Layer 2 of a small transformer language model trained on English Wikipedia (16 layers, counted from 0, width 128).
A neuron adds its activation times its output weights to the MLP's output. To switch it off is to set its activation to zero at one token and run the rest of the model.

Output weights of the MLP neurons that the questions are about. A number n stands for (n - 500) times 0.0003.
n35: 333 397 500 266 384 593 681 687 294 534 362 171 626 438 249 398 483 517 309 366 409 568 659 646 716 633 688 705 276 657 540 443 633 607 484 744 611 274 398 335 452 444 634 231 700 441 685 471 423 732 604 885 439 449 508 609 599 538 542 453 665 648 324 307 308 360 487 734 415 534 395 487 612 442 453 725 530 600 504 651 509 316 491 479 580 585 361 627 453 157 437 619 393 302 370 401 671 302 517 300 453 432 461 474 329 667 564 350 303 793 573 604 292 474 542 659 438 578 597 521 347 400 504 509 345 737 324 442
n38: 431 668 430 555 285 503 417 506 554 749 558 549 553 475 610 512 551 565 506 647 339 662 451 446 558 438 620 465 351 578 699 494 615 666 480 660 409 557 419 430 485 551 509 576 644 416 576 541 695 473 546 417 435 527 462 653 481 616 524 400 613 586 565 392 473 628 568 565 392 560 539 612 421 478 373 537 452 263 506 626 494 559 506 373 385 358 509 500 518 491 500 512 628 536 260 621 452 367 524 545 403 557 567 500 545 349 367 530 420 459 606 623 382 509 441 555 324 506 550 544 382 335 561 308 403 760 491 706
n114: 636 364 448 631 527 377 430 590 353 353 675 424 580 821 263 574 480 360 618 314 497 578 682 565 438 584 527 564 576 365 343 609 394 336 516 336 609 605 503 617 362 466 458 404 249 635 261 490 622 473 493 458 649 598 596 448 468 440 543 521 420 421 807 458 568 385 510 496 459 564 457 570 624 437 483 555 577 530 663 484 695 713 538 517 591 746 457 500 446 483 596 557 295 420 592 387 544 661 473 388 480 328 541 619 408 541 555 707 625 556 565 576 486 609 537 707 496 483 603 513 622 434 213 414 567 436 619 493
n170: 485 440 365 358 679 551 671 407 485 542 542 481 694 405 400 523 534 452 677 396 404 644 420 549 439 614 598 500 445 586 396 437 567 393 383 631 524 379 630 488 327 542 413 769 437 417 477 511 417 339 653 488 600 526 541 643 452 608 697 428 642 670 473 430 409 665 597 817 183 458 519 719 469 504 420 565 392 669 437 615 401 543 428 504 457 424 340 470 716 387 715 745 429 254 452 382 288 240 614 443 496 316 634 394 148 432 481 466 794 504 793 655 724 389 656 496 484 542 571 415 340 438 504 366 418 462 500 441
n171: 398 545 656 426 470 531 357 491 491 474 422 535 534 708 491 487 667 349 458 357 558 474 537 500 315 562 632 598 691 602 383 641 699 667 219 210 580 564 553 673 561 856 378 353 371 424 693 508 445 525 526 478 396 560 687 409 876 294 550 504 205 578 689 561 355 512 665 376 513 496 609 358 181 566 564 741 673 608 525 500 504 688 286 538 553 531 487 576 641 251 599 496 389 454 732 534 385 626 633 424 479 420 729 325 760 611 611 466 954 309 718 600 532 723 496 598 300 379 697 409 554 635 539 565 567 238 547 309
n194: 348 328 353 489 470 385 672 583 541 395 425 534 668 724 440 561 739 587 722 443 504 711 606 381 410 596 500 465 529 319 820 538 388 601 423 537 631 559 645 353 613 366 458 605 376 434 351 591 333 493 612 447 557 137 601 322 333 368 540 481 595 678 626 538 663 514 375 519 470 567 566 555 594 538 694 557 463 655 653 680 646 454 496 562 581 562 398 383 693 390 461 644 647 679 457 564 507 457 354 485 597 658 428 403 585 686 515 262 462 635 660 420 371 332 489 691 241 725 431 623 422 443 356 541 609 633 481 424
n216: 533 319 542 467 444 558 523 538 248 430 411 364 500 558 444 418 243 454 371 830 550 630 371 533 303 649 542 573 473 196 534 457 538 458 674 463 331 828 478 279 429 397 703 486 268 468 467 226 407 743 369 614 306 463 731 481 685 683 454 168 537 604 858 300 319 464 562 481 255 713 614 227 763 510 804 273 335 721 700 407 519 614 416 441 519 798 372 326 472 817 271 463 717 706 583 865 639 451 584 403 505 468 594 537 245 519 356 402 324 625 272 455 598 547 414 518 655 692 537 482 441 670 694 411 363 394 575 699
n226: 450 392 528 390 407 481 366 569 668 438 522 585 460 677 456 298 537 245 377 569 602 349 482 516 534 442 315 526 551 694 370 564 423 404 628 494 555 494 459 434 604 550 532 538 532 518 326 600 410 304 591 617 601 512 437 348 578 534 725 622 537 522 618 427 754 371 393 490 432 497 442 542 628 532 369 458 488 633 488 409 459 602 372 165 397 464 546 552 577 610 656 383 361 534 425 400 528 477 435 608 587 417 428 599 444 494 472 475 586 481 432 403 474 503 479 388 326 441 604 554 539 516 336 434 272 648 447 421
n259: 581 647 567 441 387 212 397 532 702 477 488 978 664 826 449 556 407 485 107 626 357 600 504 360 520 492 720 322 496 538 382 352 600 438 540 340 380 500 533 606 339 317 548 186 456 554 527 557 504 469 590 346 532 728 338 390 459 733 462 691 508 583 627 500 616 616 338 268 593 531 527 504 566 408 488 626 489 587 394 541 562 587 352 371 356 472 401 626 496 607 341 311 536 508 261 516 624 557 543 623 582 458 563 330 473 539 294 543 682 484 407 553 496 403 534 555 484 625 584 560 643 370 476 210 352 492 465 711
n282: 482 492 474 530 655 561 511 384 710 541 426 548 482 408 626 291 507 594 591 519 578 438 472 570 481 519 313 362 564 387 380 667 352 493 476 406 648 427 465 381 526 533 455 816 473 577 496 547 639 482 515 691 448 676 446 564 692 941 532 626 373 634 402 805 559 340 279 591 325 632 384 518 463 656 504 662 322 454 220 542 459 417 577 702 477 369 594 319 339 311 550 401 489 489 604 515 500 430 312 346 474 373 526 489 493 548 397 335 477 553 437 661 248 585 543 584 378 544 652 693 562 597 642 608 356 471 588 708
n306: 577 442 634 515 419 580 529 683 367 467 589 608 561 531 530 523 725 597 401 548 368 734 511 459 507 534 372 373 461 507 566 530 310 459 569 601 412 420 458 496 597 541 490 452 443 500 596 883 522 638 582 477 125 537 704 661 527 551 399 404 507 250 693 624 346 461 324 458 577 672 627 626 552 508 644 409 554 379 719 455 637 394 640 424 736 539 478 471 603 667 596 463 443 547 354 433 412 810 707 387 360 424 418 419 522 769 511 669 601 412 283 593 395 437 698 598 504 559 594 368 597 365 448 645 439 748 633 475
n311: 387 307 514 84 372 476 662 404 585 647 333 381 662 382 691 81 642 191 261 390 386 552 500 746 638 368 326 662 440 608 366 607 471 273 372 681 368 683 635 414 519 467 330 390 289 449 287 569 758 551 586 370 562 340 174 606 381 565 375 547 672 625 437 718 745 555 582 505 641 481 556 315 576 324 509 383 342 665 376 379 362 534 486 213 695 416 254 523 340 439 495 697 441 639 446 671 613 584 206 397 755 481 295 561 575 627 642 580 510 84 339 716 281 699 583 698 677 281 370 826 580 414 428 538 518 449 519 629
n340: 408 638 598 473 526 491 319 411 671 103 173 664 440 450 336 536 430 624 652 402 428 378 588 649 372 364 578 573 513 530 509 473 550 289 410 552 455 348 600 469 504 416 525 269 564 517 478 290 592 690 518 697 558 552 564 482 715 491 448 518 629 531 482 231 631 323 728 703 287 517 392 406 597 450 839 609 440 781 521 408 518 280 421 350 288 574 264 738 557 474 505 443 495 741 601 544 819 606 592 456 693 214 332 369 483 588 412 369 522 327 307 206 491 628 620 654 491 906 758 240 537 553 731 588 346 630 360 479
n485: 215 701 830 801 320 256 332 463 627 488 348 302 452 673 772 399 757 388 447 409 326 731 632 418 402 433 589 441 504 411 479 542 369 496 332 476 614 431 407 541 430 451 365 504 225 540 676 660 492 548 274 583 479 536 512 413 287 584 408 520 652 475 667 546 528 626 197 504 634 614 656 544 533 576 512 360 235 271 321 647 467 513 398 392 336 389 528 351 333 532 620 415 610 608 577 537 634 453 492 403 398 536 430 541 504 695 679 524 816 293 382 492 861 647 389 329 352 574 412 698 560 504 521 619 556 548 480 559
n494: 436 540 393 584 342 679 253 653 379 576 500 534 637 359 546 550 425 581 522 591 580 332 640 443 402 780 597 571 398 604 461 550 586 572 567 648 539 616 425 458 698 576 421 378 383 668 625 386 564 485 276 642 603 481 284 661 205 467 607 345 422 550 550 708 642 583 377 613 373 373 533 489 648 449 455 486 637 602 537 396 353 373 394 644 356 429 430 270 429 288 417 739 633 363 359 413 590 591 413 261 444 511 184 447 504 575 526 568 535 305 470 559 258 171 445 443 422 595 504 449 464 305 645 614 360 593 447 313
n504: 512 548 445 762 600 289 398 568 354 441 424 601 647 405 475 573 613 484 409 470 528 438 702 542 626 603 591 604 286 541 635 804 646 487 582 283 280 430 317 500 462 412 334 736 504 463 475 688 338 422 315 432 386 430 593 771 587 774 606 370 410 331 718 483 359 588 534 586 475 156 471 402 424 616 483 480 533 342 524 496 542 491 429 610 543 500 373 516 475 475 325 521 435 815 535 810 521 474 805 281 571 335 454 458 587 554 337 533 785 651 546 224 478 672 220 718 569 462 594 379 781 585 272 349 280 558 704 496

Each question names a token from some text and the token that comes next. It shows the activations a of the neurons there, in the order above. A number n stands for (n - 500) times 0.034.

Then comes g, the gradient of the next token's log-probability with respect to the MLP's output, scaled to length 1. A neuron's effect is roughly proportional to its activation times (output weights . g). A number n stands for (n - 500) times 0.00084.

":", then " \""
a: 533 416 488 492 499 498 500 501 442 492 495 503 485 470 489 503
g: 581 378 509 596 317 628 456 352 549 514 487 446 513 664 494 602 509 398 468 457 432 474 607 457 433 385 450 530 546 464 388 707 805 367 575 411 431 678 240 452 577 477 531 327 449 522 568 435 633 411 598 560 590 354 546 491 629 414 444 663 458 441 579 315 523 728 362 658 481 489 785 423 430 531 553 649 474 560 380 349 521 609 485 533 684 354 362 491 434 501 621 409 589 414 399 456 558 556 457 684 652 556 516 455 468 440 637 426 560 540 724 473 641 530 322 417 489 605 390 612 436 557 477 313 583 538 460 571
Which neuron, switched off, raises the next token's probability most? n259

" is", then " now"
a: 629 500 500 658 500 734 501 501 505 504 503 498 498 558 508 499
g: 399 502 503 307 457 482 539 457 320 583 594 739 612 397 331 472 509 503 678 644 496 403 633 576 452 400 463 534 363 589 544 345 419 434 481 430 419 320 481 527 488 567 427 435 420 444 550 494 657 436 415 453 633 438 594 581 341 484 359 463 576 596 412 526 478 577 452 407 431 491 423 379 392 572 447 567 390 718 601 626 275 600 488 427 304 695 459 394 734 561 590 709 531 312 653 611 445 556 552 430 545 370 534 491 513 682 547 566 533 318 498 514 673 316 443 592 380 455 707 449 611 633 496 302 606 539 413 486
Which neuron, switched off, lowers the next token's probability most? n170

" impact", then " on"
a: 465 499 584 497 504 500 502 529 503 434 534 489 501 503 472 494
g: 400 480 451 595 565 462 552 522 332 240 558 559 541 465 486 286 379 520 521 658 533 387 580 330 292 522 460 431 310 448 361 595 587 519 397 647 687 687 381 570 476 438 439 640 527 535 406 613 410 301 698 432 431 338 577 502 395 388 602 374 649 646 630 556 605 500 576 350 548 487 608 310 333 486 440 513 532 526 664 510 434 568 445 284 602 477 540 365 515 527 334 571 529 512 605 410 295 346 549 459 634 646 440 501 419 346 531 456 587 388 409 647 537 509 409 544 480 514 431 528 509 400 585 623 551 568 258 503
Which two neurons, each switched off alone, lower its probability most, in order? n282, n35

"ech", then " contact"
a: 515 515 499 492 385 503 500 501 500 513 500 502 499 555 526 498
g: 441 346 299 463 651 440 711 361 511 701 642 497 498 475 381 472 473 501 490 433 529 505 547 542 504 382 479 466 248 470 433 203 666 542 507 453 591 387 517 676 638 276 681 535 394 476 445 378 374 609 541 692 584 424 271 477 470 375 357 614 489 367 377 573 662 612 424 421 526 579 633 489 465 481 522 606 558 474 392 605 508 387 516 421 437 406 539 508 362 350 453 487 581 573 623 405 429 391 549 625 542 628 338 701 556 443 432 476 425 476 608 617 490 601 585 418 493 641 527 491 340 397 545 522 719 410 407 646
Which neuron, switched off, lowers the next token's probability most? n171

"lad", then "imi"
a: 489 501 470 498 480 501 443 634 500 522 496 499 498 524 504 594
g: 312 445 283 580 590 645 515 422 643 539 394 340 490 500 389 447 362 430 472 455 585 608 546 546 504 605 492 408 464 700 611 409 478 517 569 326 317 535 548 499 656 466 592 616 378 559 427 476 430 650 553 491 414 437 469 552 576 277 568 470 384 587 556 734 416 391 477 452 454 472 490 556 572 736 446 425 335 408 526 412 249 554 278 480 631 385 487 779 532 333 389 462 499 635 382 451 348 675 587 429 451 463 497 414 450 556 531 493 595 596 576 377 576 436 473 534 488 483 479 391 439 810 586 689 446 632 473 499
Which neuron, switched off, lowers the next token's probability most? n504

" Ot", then "to"
a: 505 474 856 499 508 496 497 662 507 502 744 501 500 506 497 498
g: 368 465 479 463 406 528 735 588 531 422 611 475 579 384 561 504 550 476 693 363 530 445 511 536 413 585 424 402 385 480 653 460 530 478 554 403 489 685 512 263 306 459 481 594 701 445 532 409 412 413 418 477 576 595 548 560 395 369 581 571 464 558 747 624 284 254 622 428 558 535 742 493 671 541 370 601 465 396 529 366 470 350 452 346 528 637 319 660 679 455 312 367 549 513 460 620 464 558 505 373 673 401 517 410 430 479 590 276 499 506 525 467 367 491 586 615 550 646 540 458 534 597 524 350 346 538 492 582
Which two neurons, each switched off alone, lower its probability most, in order? n306, n114

"ops", then "y"
a: 540 509 502 502 498 503 498 500 485 500 510 506 490 546 504 503
g: 505 554 615 543 436 273 486 673 501 388 490 433 509 475 622 637 343 597 487 362 524 360 621 416 425 428 609 473 618 509 543 582 343 466 637 547 600 479 517 441 366 572 448 485 465 559 493 495 534 447 357 421 585 764 598 537 612 557 447 320 510 540 515 443 345 508 404 513 574 557 353 515 462 416 638 574 347 473 620 582 479 507 315 735 434 723 599 565 508 709 560 427 436 513 665 372 374 675 444 508 546 514 731 434 452 676 587 469 487 425 570 216 445 548 664 573 432 487 527 189 584 426 499 578 608 643 581 384
Which two neurons, each switched off alone, lower its probability most, in order? n485, n306

"ing", then " it"
a: 508 499 503 496 506 512 509 499 473 500 501 500 493 499 503 505
g: 443 479 543 631 581 634 437 482 391 370 699 483 454 411 453 404 252 513 453 551 539 504 479 614 345 513 403 509 752 470 434 455 673 579 645 419 587 647 524 452 484 810 630 203 417 429 375 481 435 367 528 510 299 441 571 605 577 535 528 234 576 535 493 574 502 416 358 605 493 353 651 429 543 574 399 675 444 460 468 538 450 682 490 469 627 439 680 478 515 709 433 576 563 550 682 369 417 475 504 379 672 442 457 481 464 533 691 488 539 695 663 485 455 592 613 569 573 572 594 379 552 538 580 528 532 528 530 592
Which neuron, switched off, lowers the next token's probability most? n259

"\"", then " ("
a: 246 438 438 601 503 501 500 499 452 502 490 490 503 466 447 512
g: 372 675 368 596 451 370 354 607 444 308 741 436 448 578 555 472 472 353 615 497 457 405 516 459 608 719 441 464 373 334 378 657 386 649 424 396 514 491 414 569 537 547 335 372 456 437 533 736 441 698 531 451 515 606 503 478 562 700 488 392 331 392 622 512 539 592 455 603 487 586 651 485 480 528 556 344 503 583 491 442 719 432 509 568 639 582 366 598 493 596 495 320 332 571 511 642 596 421 478 499 346 367 359 586 505 360 524 556 591 336 545 323 672 585 405 574 428 390 435 644 460 619 407 485 659 576 611 536
Which neuron, switched off, lowers the next token's probability most? n35

"et", then "ro"
a: 429 495 520 538 504 566 487 622 500 484 505 377 521 504 498 462
g: 587 508 727 568 551 293 666 661 485 695 599 455 570 458 501 562 559 423 515 372 550 549 454 348 384 658 506 530 526 407 443 554 449 632 446 417 274 407 455 444 546 556 551 258 481 505 453 629 273 462 411 312 491 550 496 475 566 171 428 399 642 537 526 482 469 383 398 458 511 439 477 471 501 476 435 453 432 512 379 555 627 427 522 679 724 628 705 546 348 193 734 586 478 466 557 592 538 398 599 488 624 500 676 537 387 451 448 486 622 566 429 364 526 461 526 507 469 729 405 482 584 446 484 483 425 610 411 457
Which neuron, switched off, raises the next token's probability most? n226

"y", then "b"
a: 510 500 500 501 500 512 345 551 503 498 506 503 525 500 500 506
g: 483 576 355 534 497 437 382 471 307 522 515 521 479 431 726 599 544 612 528 309 586 518 369 499 565 532 420 549 533 416 336 286 582 620 411 446 440 285 556 562 326 594 364 460 581 207 545 451 466 652 515 449 438 580 410 616 409 623 638 529 443 470 452 467 456 473 402 556 513 571 551 389 663 550 564 588 490 417 357 516 451 457 576 629 570 484 551 496 772 533 488 530 495 384 686 432 482 426 350 308 412 337 440 484 537 736 386 502 537 522 477 636 483 734 357 586 420 340 600 790 623 458 423 518 381 541 567 659
Which neuron, switched off, lowers the next token's probability most? n216

"M", then "L"
a: 542 499 527 502 497 527 500 499 501 492 500 506 439 499 500 498
g: 344 594 491 448 641 418 425 501 410 583 420 558 540 456 388 539 530 405 624 442 385 436 585 668 488 663 418 555 527 520 371 423 454 393 503 591 593 674 561 525 358 409 410 611 177 550 464 427 792 546 593 516 501 615 499 417 608 413 606 339 429 478 528 735 458 507 373 222 634 523 286 343 657 594 297 486 606 483 317 487 473 560 392 551 536 571 566 491 561 465 533 572 404 676 400 336 388 539 447 343 492 589 503 381 457 442 411 508 673 525 438 413 329 434 559 572 427 686 400 434 538 633 414 447 333 461 419 532
Which neuron, switched off, lowers the next token's probability most? n114

" (", then "19"
a: 531 311 497 514 495 573 500 509 498 507 453 497 498 476 482 502
g: 558 651 426 518 548 565 559 680 597 534 369 306 396 405 616 344 610 538 426 541 401 556 329 529 698 463 453 543 314 426 355 378 267 561 545 540 566 741 579 392 696 441 347 545 498 769 372 654 561 480 507 471 604 548 426 373 552 514 509 412 538 545 493 354 371 549 360 368 616 342 500 330 552 526 622 489 479 513 486 431 519 634 482 478 378 456 322 539 450 518 506 645 489 438 361 482 419 363 520 526 676 422 590 528 553 528 498 354 318 514 453 481 644 374 535 409 429 420 568 541 449 216 475 431 317 695 520 375
Which neuron, switched off, raises the next token's probability most? n38

"rie", then "ving"
a: 500 494 503 499 497 501 512 553 498 506 503 501 497 506 500 506
g: 448 476 451 427 687 398 531 486 622 647 520 703 490 443 607 546 581 420 321 630 507 603 513 508 566 534 698 462 450 578 454 506 621 471 533 655 456 427 639 690 436 375 390 297 637 422 411 527 636 585 373 500 614 625 369 583 535 601 708 586 320 563 555 556 430 550 459 626 461 399 460 823 303 541 426 513 531 601 383 547 482 412 440 432 509 640 425 552 554 416 599 544 414 432 323 400 392 554 607 489 575 568 543 545 422 554 577 433 514 548 597 565 556 428 629 384 281 589 544 136 355 270 529 512 500 543 577 569
Which neuron, switched off, lowers the next token's probability most? n226

" months", then " after"
a: 493 499 502 497 482 516 493 513 510 501 465 500 499 593 494 433
g: 407 661 521 688 375 491 680 545 434 590 444 479 523 528 419 612 498 610 341 375 547 359 435 468 463 517 299 453 395 501 523 660 354 561 485 398 356 438 400 385 504 648 591 581 368 674 472 288 530 481 600 434 579 694 504 453 526 468 500 441 315 626 455 287 324 360 164 419 574 622 677 573 420 576 560 497 336 589 530 406 362 496 500 482 439 532 525 546 608 604 451 549 369 472 343 528 546 526 561 579 601 537 584 558 701 636 567 451 613 424 576 331 680 562 564 543 446 702 475 509 557 296 513 540 558 326 591 419
Which neuron, switched off, lowers the next token's probability most? n485

" inter", then "action"
a: 511 499 572 512 506 527 500 507 505 470 579 499 500 491 546 506
g: 554 545 415 562 513 597 434 666 473 616 506 495 445 547 580 296 507 447 554 646 479 564 635 472 624 445 550 477 582 421 345 478 517 423 788 556 371 475 523 488 635 417 328 301 460 402 441 677 680 392 508 454 581 469 522 684 526 583 556 455 507 424 582 392 436 832 638 721 191 327 408 526 574 493 451 398 558 509 425 413 539 556 426 547 631 491 555 594 414 602 584 592 685 571 561 378 477 240 513 565 547 600 432 718 467 515 593 594 545 208 518 393 494 623 414 465 532 479 457 567 383 520 491 523 415 501 473 615
Which neuron, switched off, lowers the next token's probability most? n494

"ing", then " SP"
a: 495 511 501 495 500 500 507 497 406 506 504 494 431 501 486 486
g: 555 669 534 545 529 589 468 379 331 615 454 669 535 451 606 376 585 399 570 438 485 477 429 450 548 440 611 526 593 547 662 738 558 440 586 463 543 583 543 450 620 536 548 505 535 399 465 391 433 630 452 634 550 569 531 519 656 541 409 600 354 564 395 805 476 401 440 578 352 548 590 611 593 573 573 412 185 549 554 511 604 491 564 645 474 615 688 600 705 482 473 456 218 665 702 467 498 559 338 469 441 382 594 387 407 336 545 340 482 417 426 440 330 416 451 648 560 424 622 351 533 588 606 601 452 395 634 603
Which neuron, switched off, lowers the next token's probability most? n259

" to", then " call"
a: 475 494 498 498 507 529 500 500 500 505 496 498 497 517 419 503
g: 550 379 401 580 615 480 420 527 499 446 541 307 384 421 407 522 301 583 480 550 395 544 428 454 465 361 468 551 429 625 526 635 568 442 475 423 538 591 470 475 462 393 586 500 486 644 467 572 625 289 376 540 494 344 592 602 539 663 343 494 587 659 543 600 161 466 437 413 461 488 453 578 467 440 359 571 296 256 449 627 683 531 351 544 683 358 394 582 368 654 453 444 497 475 553 359 434 560 448 632 721 428 778 573 512 467 632 334 523 437 698 567 552 353 454 548 450 508 499 356 374 469 359 464 402 444 628 532
Which neuron, switched off, lowers the next token's probability most? n494

"not", then "ech"
a: 502 506 475 501 448 500 504 500 512 499 492 507 492 557 495 501
g: 434 613 471 621 495 603 356 528 646 380 641 515 596 433 499 484 511 358 577 526 657 579 637 734 478 552 676 521 505 535 541 393 337 540 301 278 695 507 456 500 448 428 500 387 484 582 683 376 495 555 482 475 538 468 716 522 616 604 428 509 539 312 554 536 340 477 475 401 623 525 392 394 557 418 424 475 347 370 398 476 387 571 490 453 673 421 437 671 696 454 429 644 414 556 479 390 634 593 447 500 430 444 567 351 483 600 369 383 403 397 459 431 631 439 213 489 297 347 728 472 603 507 449 509 631 300 487 479
Which neuron, switched off, lowers the next token's probability most? n485

" attacks", then " by"
a: 498 497 525 500 498 500 496 603 492 423 538 498 498 501 484 467
g: 506 806 774 616 407 481 644 516 567 465 415 347 547 519 533 422 587 582 433 544 447 471 588 453 322 592 623 429 597 546 651 667 513 483 405 342 463 459 444 454 589 520 494 637 567 467 681 463 369 553 284 521 371 434 532 433 736 540 542 499 306 361 546 240 501 329 488 686 593 494 427 600 541 720 468 446 640 713 578 401 422 443 692 613 509 634 342 523 331 537 366 308 507 676 690 473 597 457 542 522 516 423 470 442 518 494 533 518 440 516 499 582 492 380 606 451 481 661 503 472 602 607 445 539 426 553 572 440
Which neuron, switched off, raises the next token's probability most? n504

"erve", then "d"
a: 500 500 479 498 503 491 506 501 499 489 491 575 505 501 462 503
g: 442 402 498 471 582 568 602 577 401 471 577 500 515 289 719 417 499 486 620 557 489 614 388 451 450 646 532 584 328 297 492 461 583 681 460 695 470 456 412 509 404 420 383 662 566 508 338 419 390 467 523 447 616 381 605 446 581 516 544 516 509 585 568 299 566 332 515 426 747 537 552 580 639 396 425 547 524 569 379 400 549 480 733 529 623 702 530 581 700 431 372 471 492 438 593 550 450 537 496 453 423 260 329 496 291 433 535 479 467 505 618 593 208 587 535 635 593 331 448 578 471 477 464 740 586 389 645 522
Which neuron, switched off, lowers the next token's probability most? n311

" a", then " seem"
a: 440 453 980 479 499 500 497 618 497 502 467 496 499 496 482 499
g: 330 555 545 441 537 572 562 362 366 580 611 462 396 660 613 602 429 476 284 428 689 492 451 436 618 500 529 552 539 672 557 603 413 554 534 697 589 626 399 427 486 570 390 466 658 500 637 493 393 474 653 386 397 421 558 404 577 458 603 640 639 427 635 392 768 664 501 582 336 413 520 164 570 353 556 477 615 501 420 560 512 647 574 565 484 651 494 371 646 523 466 494 466 510 538 559 473 669 609 556 234 507 651 419 483 519 493 605 404 472 541 309 448 588 534 707 707 530 557 537 504 533 414 519 624 590 568 628
Which neuron, switched off, lowers the next token's probability most? n114

"otic", then "s"
a: 437 498 491 496 500 500 503 497 487 498 500 501 501 514 462 500
g: 635 532 689 607 526 253 518 537 588 407 524 545 623 512 567 534 529 586 607 568 590 444 396 556 654 602 573 460 582 415 518 634 357 325 344 539 362 670 584 482 658 483 473 529 745 436 417 364 352 536 640 523 603 507 453 359 640 566 378 640 639 547 633 636 518 720 520 463 608 600 466 555 441 530 581 532 527 459 538 494 468 432 479 478 488 461 629 452 645 364 549 282 489 549 506 689 519 541 617 542 504 598 147 380 472 499 439 623 358 384 664 711 567 554 533 527 613 482 482 728 488 624 603 455 447 653 630 524
Which neuron, switched off, lowers the next token's probability most? n35

" the", then " int"
a: 486 398 714 509 502 525 498 576 499 505 485 502 496 478 497 501
g: 366 553 446 470 576 536 706 696 358 529 478 469 484 522 390 594 285 537 316 579 634 427 410 583 484 564 509 501 605 616 537 550 357 486 587 492 535 565 469 616 678 477 586 647 517 480 561 509 449 389 484 658 508 528 505 400 671 379 340 334 557 497 404 370 555 480 620 474 411 425 646 234 718 526 568 517 425 385 601 574 416 262 450 551 528 342 510 474 489 724 470 601 456 510 697 585 492 394 318 566 600 456 387 500 536 408 518 683 481 464 536 318 525 706 461 479 524 577 312 582 737 730 485 352 436 419 573 512
Which neuron, switched off, raises the next token's probability most? n114

" int", then "enti"
a: 502 396 699 515 487 504 500 512 498 399 482 500 500 499 463 496
g: 553 487 383 637 507 507 557 466 378 613 460 331 412 426 511 546 625 445 472 409 617 582 474 440 432 499 485 379 683 536 643 570 670 528 405 444 564 338 742 641 507 506 406 391 616 415 569 317 494 713 585 531 512 463 314 536 567 435 592 452 590 454 515 546 572 326 451 438 348 569 554 315 571 518 479 716 522 526 487 709 576 343 474 353 426 488 445 507 516 692 492 429 415 620 652 401 657 543 512 606 314 388 647 649 360 522 425 492 628 546 477 566 556 337 350 614 652 748 580 354 454 330 691 532 634 385 484 473
Which neuron, switched off, lowers the next token's probability most? n38

"ason", then "\""
a: 500 494 500 498 501 604 506 500 502 530 506 494 500 502 494 487
g: 491 569 377 602 343 556 515 401 546 463 445 561 689 495 527 438 478 548 676 467 597 598 481 456 448 397 490 469 372 503 550 584 489 375 457 626 347 366 517 664 554 431 642 525 525 773 407 642 513 715 434 520 454 569 402 613 361 500 607 654 476 531 383 615 657 534 607 621 377 519 749 648 512 399 531 553 608 488 557 500 542 387 361 619 534 514 328 481 478 515 460 601 429 375 293 420 449 485 576 491 699 477 597 622 667 551 630 353 497 328 572 242 394 687 416 647 413 585 590 312 482 437 555 291 575 406 365 453
Which neuron, switched off, lowers the next token's probability most? n194

" Cor", then "ete"
a: 442 520 839 524 503 531 501 680 511 447 793 501 500 525 482 479
g: 531 447 484 357 431 707 425 496 482 401 513 409 564 526 589 587 488 530 272 513 418 556 452 499 475 311 640 441 478 414 378 390 595 377 556 368 530 413 651 395 548 503 561 336 625 314 577 471 605 333 458 447 623 423 503 645 518 619 459 354 430 456 423 409 517 376 630 534 525 559 378 473 448 394 549 354 487 401 442 468 653 617 562 679 631 498 408 505 343 533 409 562 582 528 556 531 690 645 424 469 115 578 401 552 565 313 429 741 452 265 504 417 407 665 560 657 475 347 405 514 609 709 531 500 409 581 510 464
Which neuron, switched off, raises the next token's probability most? n226

"ce", then " in"
a: 571 493 499 497 501 505 502 496 479 506 497 495 502 505 502 501
g: 494 517 514 547 470 518 380 631 434 553 390 503 568 356 359 352 588 478 511 614 530 475 499 557 658 700 449 302 551 551 581 490 459 598 415 609 551 586 607 440 483 533 375 414 518 482 435 353 294 448 594 638 514 687 222 327 451 541 451 389 562 607 609 566 473 560 454 399 502 450 637 485 282 365 380 516 620 492 554 475 528 375 556 466 606 285 457 470 858 540 284 618 481 390 533 499 309 767 397 578 477 460 386 476 536 622 696 614 506 503 517 569 439 560 559 509 671 476 462 597 397 417 529 539 651 681 624 529
Which neuron, switched off, lowers the next token's probability most? n35

" is", then " captured"
a: 580 498 494 602 500 668 501 501 506 506 509 499 498 535 501 496
g: 452 425 382 459 513 175 553 595 456 527 573 401 485 382 496 509 441 528 635 533 322 366 554 417 545 502 466 456 650 421 514 353 466 633 508 486 399 405 811 623 119 594 463 577 327 464 594 687 510 519 383 419 405 331 509 520 471 547 486 712 510 718 547 504 581 633 239 541 503 544 493 582 538 456 448 392 502 456 367 390 422 576 747 338 486 723 443 389 440 559 644 575 535 522 370 442 553 537 519 444 363 401 579 507 492 495 505 507 525 456 492 223 556 425 577 408 483 599 498 534 432 495 583 641 492 542 499 492
Which neuron, switched off, lowers the next token's probability most? n194

" g", then "ang"
a: 503 503 608 460 501 497 497 528 441 478 704 500 500 502 500 534
g: 534 554 328 345 519 523 512 410 598 466 602 398 586 379 400 506 520 612 377 527 568 499 482 556 525 537 398 391 491 331 473 579 569 333 548 386 475 512 523 340 191 473 540 422 495 415 679 360 518 369 591 613 486 542 459 457 524 512 343 476 583 599 381 430 196 499 543 464 494 453 393 462 482 563 347 431 269 478 541 506 447 490 739 396 384 554 410 514 588 461 606 516 454 338 362 725 701 612 441 526 490 523 308 400 544 818 600 671 553 566 551 655 586 431 444 513 408 495 478 476 506 250 524 649 431 630 487 359
Which neuron, switched off, lowers the next token's probability most? n306

" constructed", then " for"
a: 493 491 522 501 501 617 501 500 503 410 509 496 495 501 454 494
g: 549 402 515 494 410 627 473 389 423 473 410 622 290 643 535 526 508 556 546 409 629 744 445 474 494 376 331 473 663 538 391 528 500 717 510 446 517 458 499 496 651 512 799 474 695 409 372 619 637 382 640 611 686 513 471 424 595 574 411 392 654 542 307 506 509 447 640 502 478 456 651 578 415 493 600 690 535 448 580 436 685 610 406 474 567 431 358 386 611 451 509 401 457 471 462 375 404 598 501 470 222 527 516 332 384 554 365 582 616 349 380 659 375 533 389 544 579 687 453 420 472 590 526 656 381 476 520 601
Which neuron, switched off, raises the next token's probability most? n282

" the", then " player"
a: 498 444 766 527 501 520 499 580 509 503 498 501 495 479 485 500
g: 410 389 581 429 495 639 530 462 508 609 506 740 551 693 540 459 527 346 528 471 555 566 500 438 398 581 362 392 418 409 405 656 613 548 641 485 632 366 519 480 509 501 380 774 572 468 319 529 350 448 354 563 384 500 583 611 652 557 512 482 512 305 450 514 663 445 715 603 351 567 608 648 614 502 424 522 427 674 327 524 556 522 573 406 542 436 601 426 393 697 400 317 526 427 503 593 329 510 512 315 567 407 402 372 327 650 381 541 327 434 657 455 626 645 417 534 521 461 273 556 385 618 478 441 475 542 413 389
Which neuron, switched off, lowers the next token's probability most? n226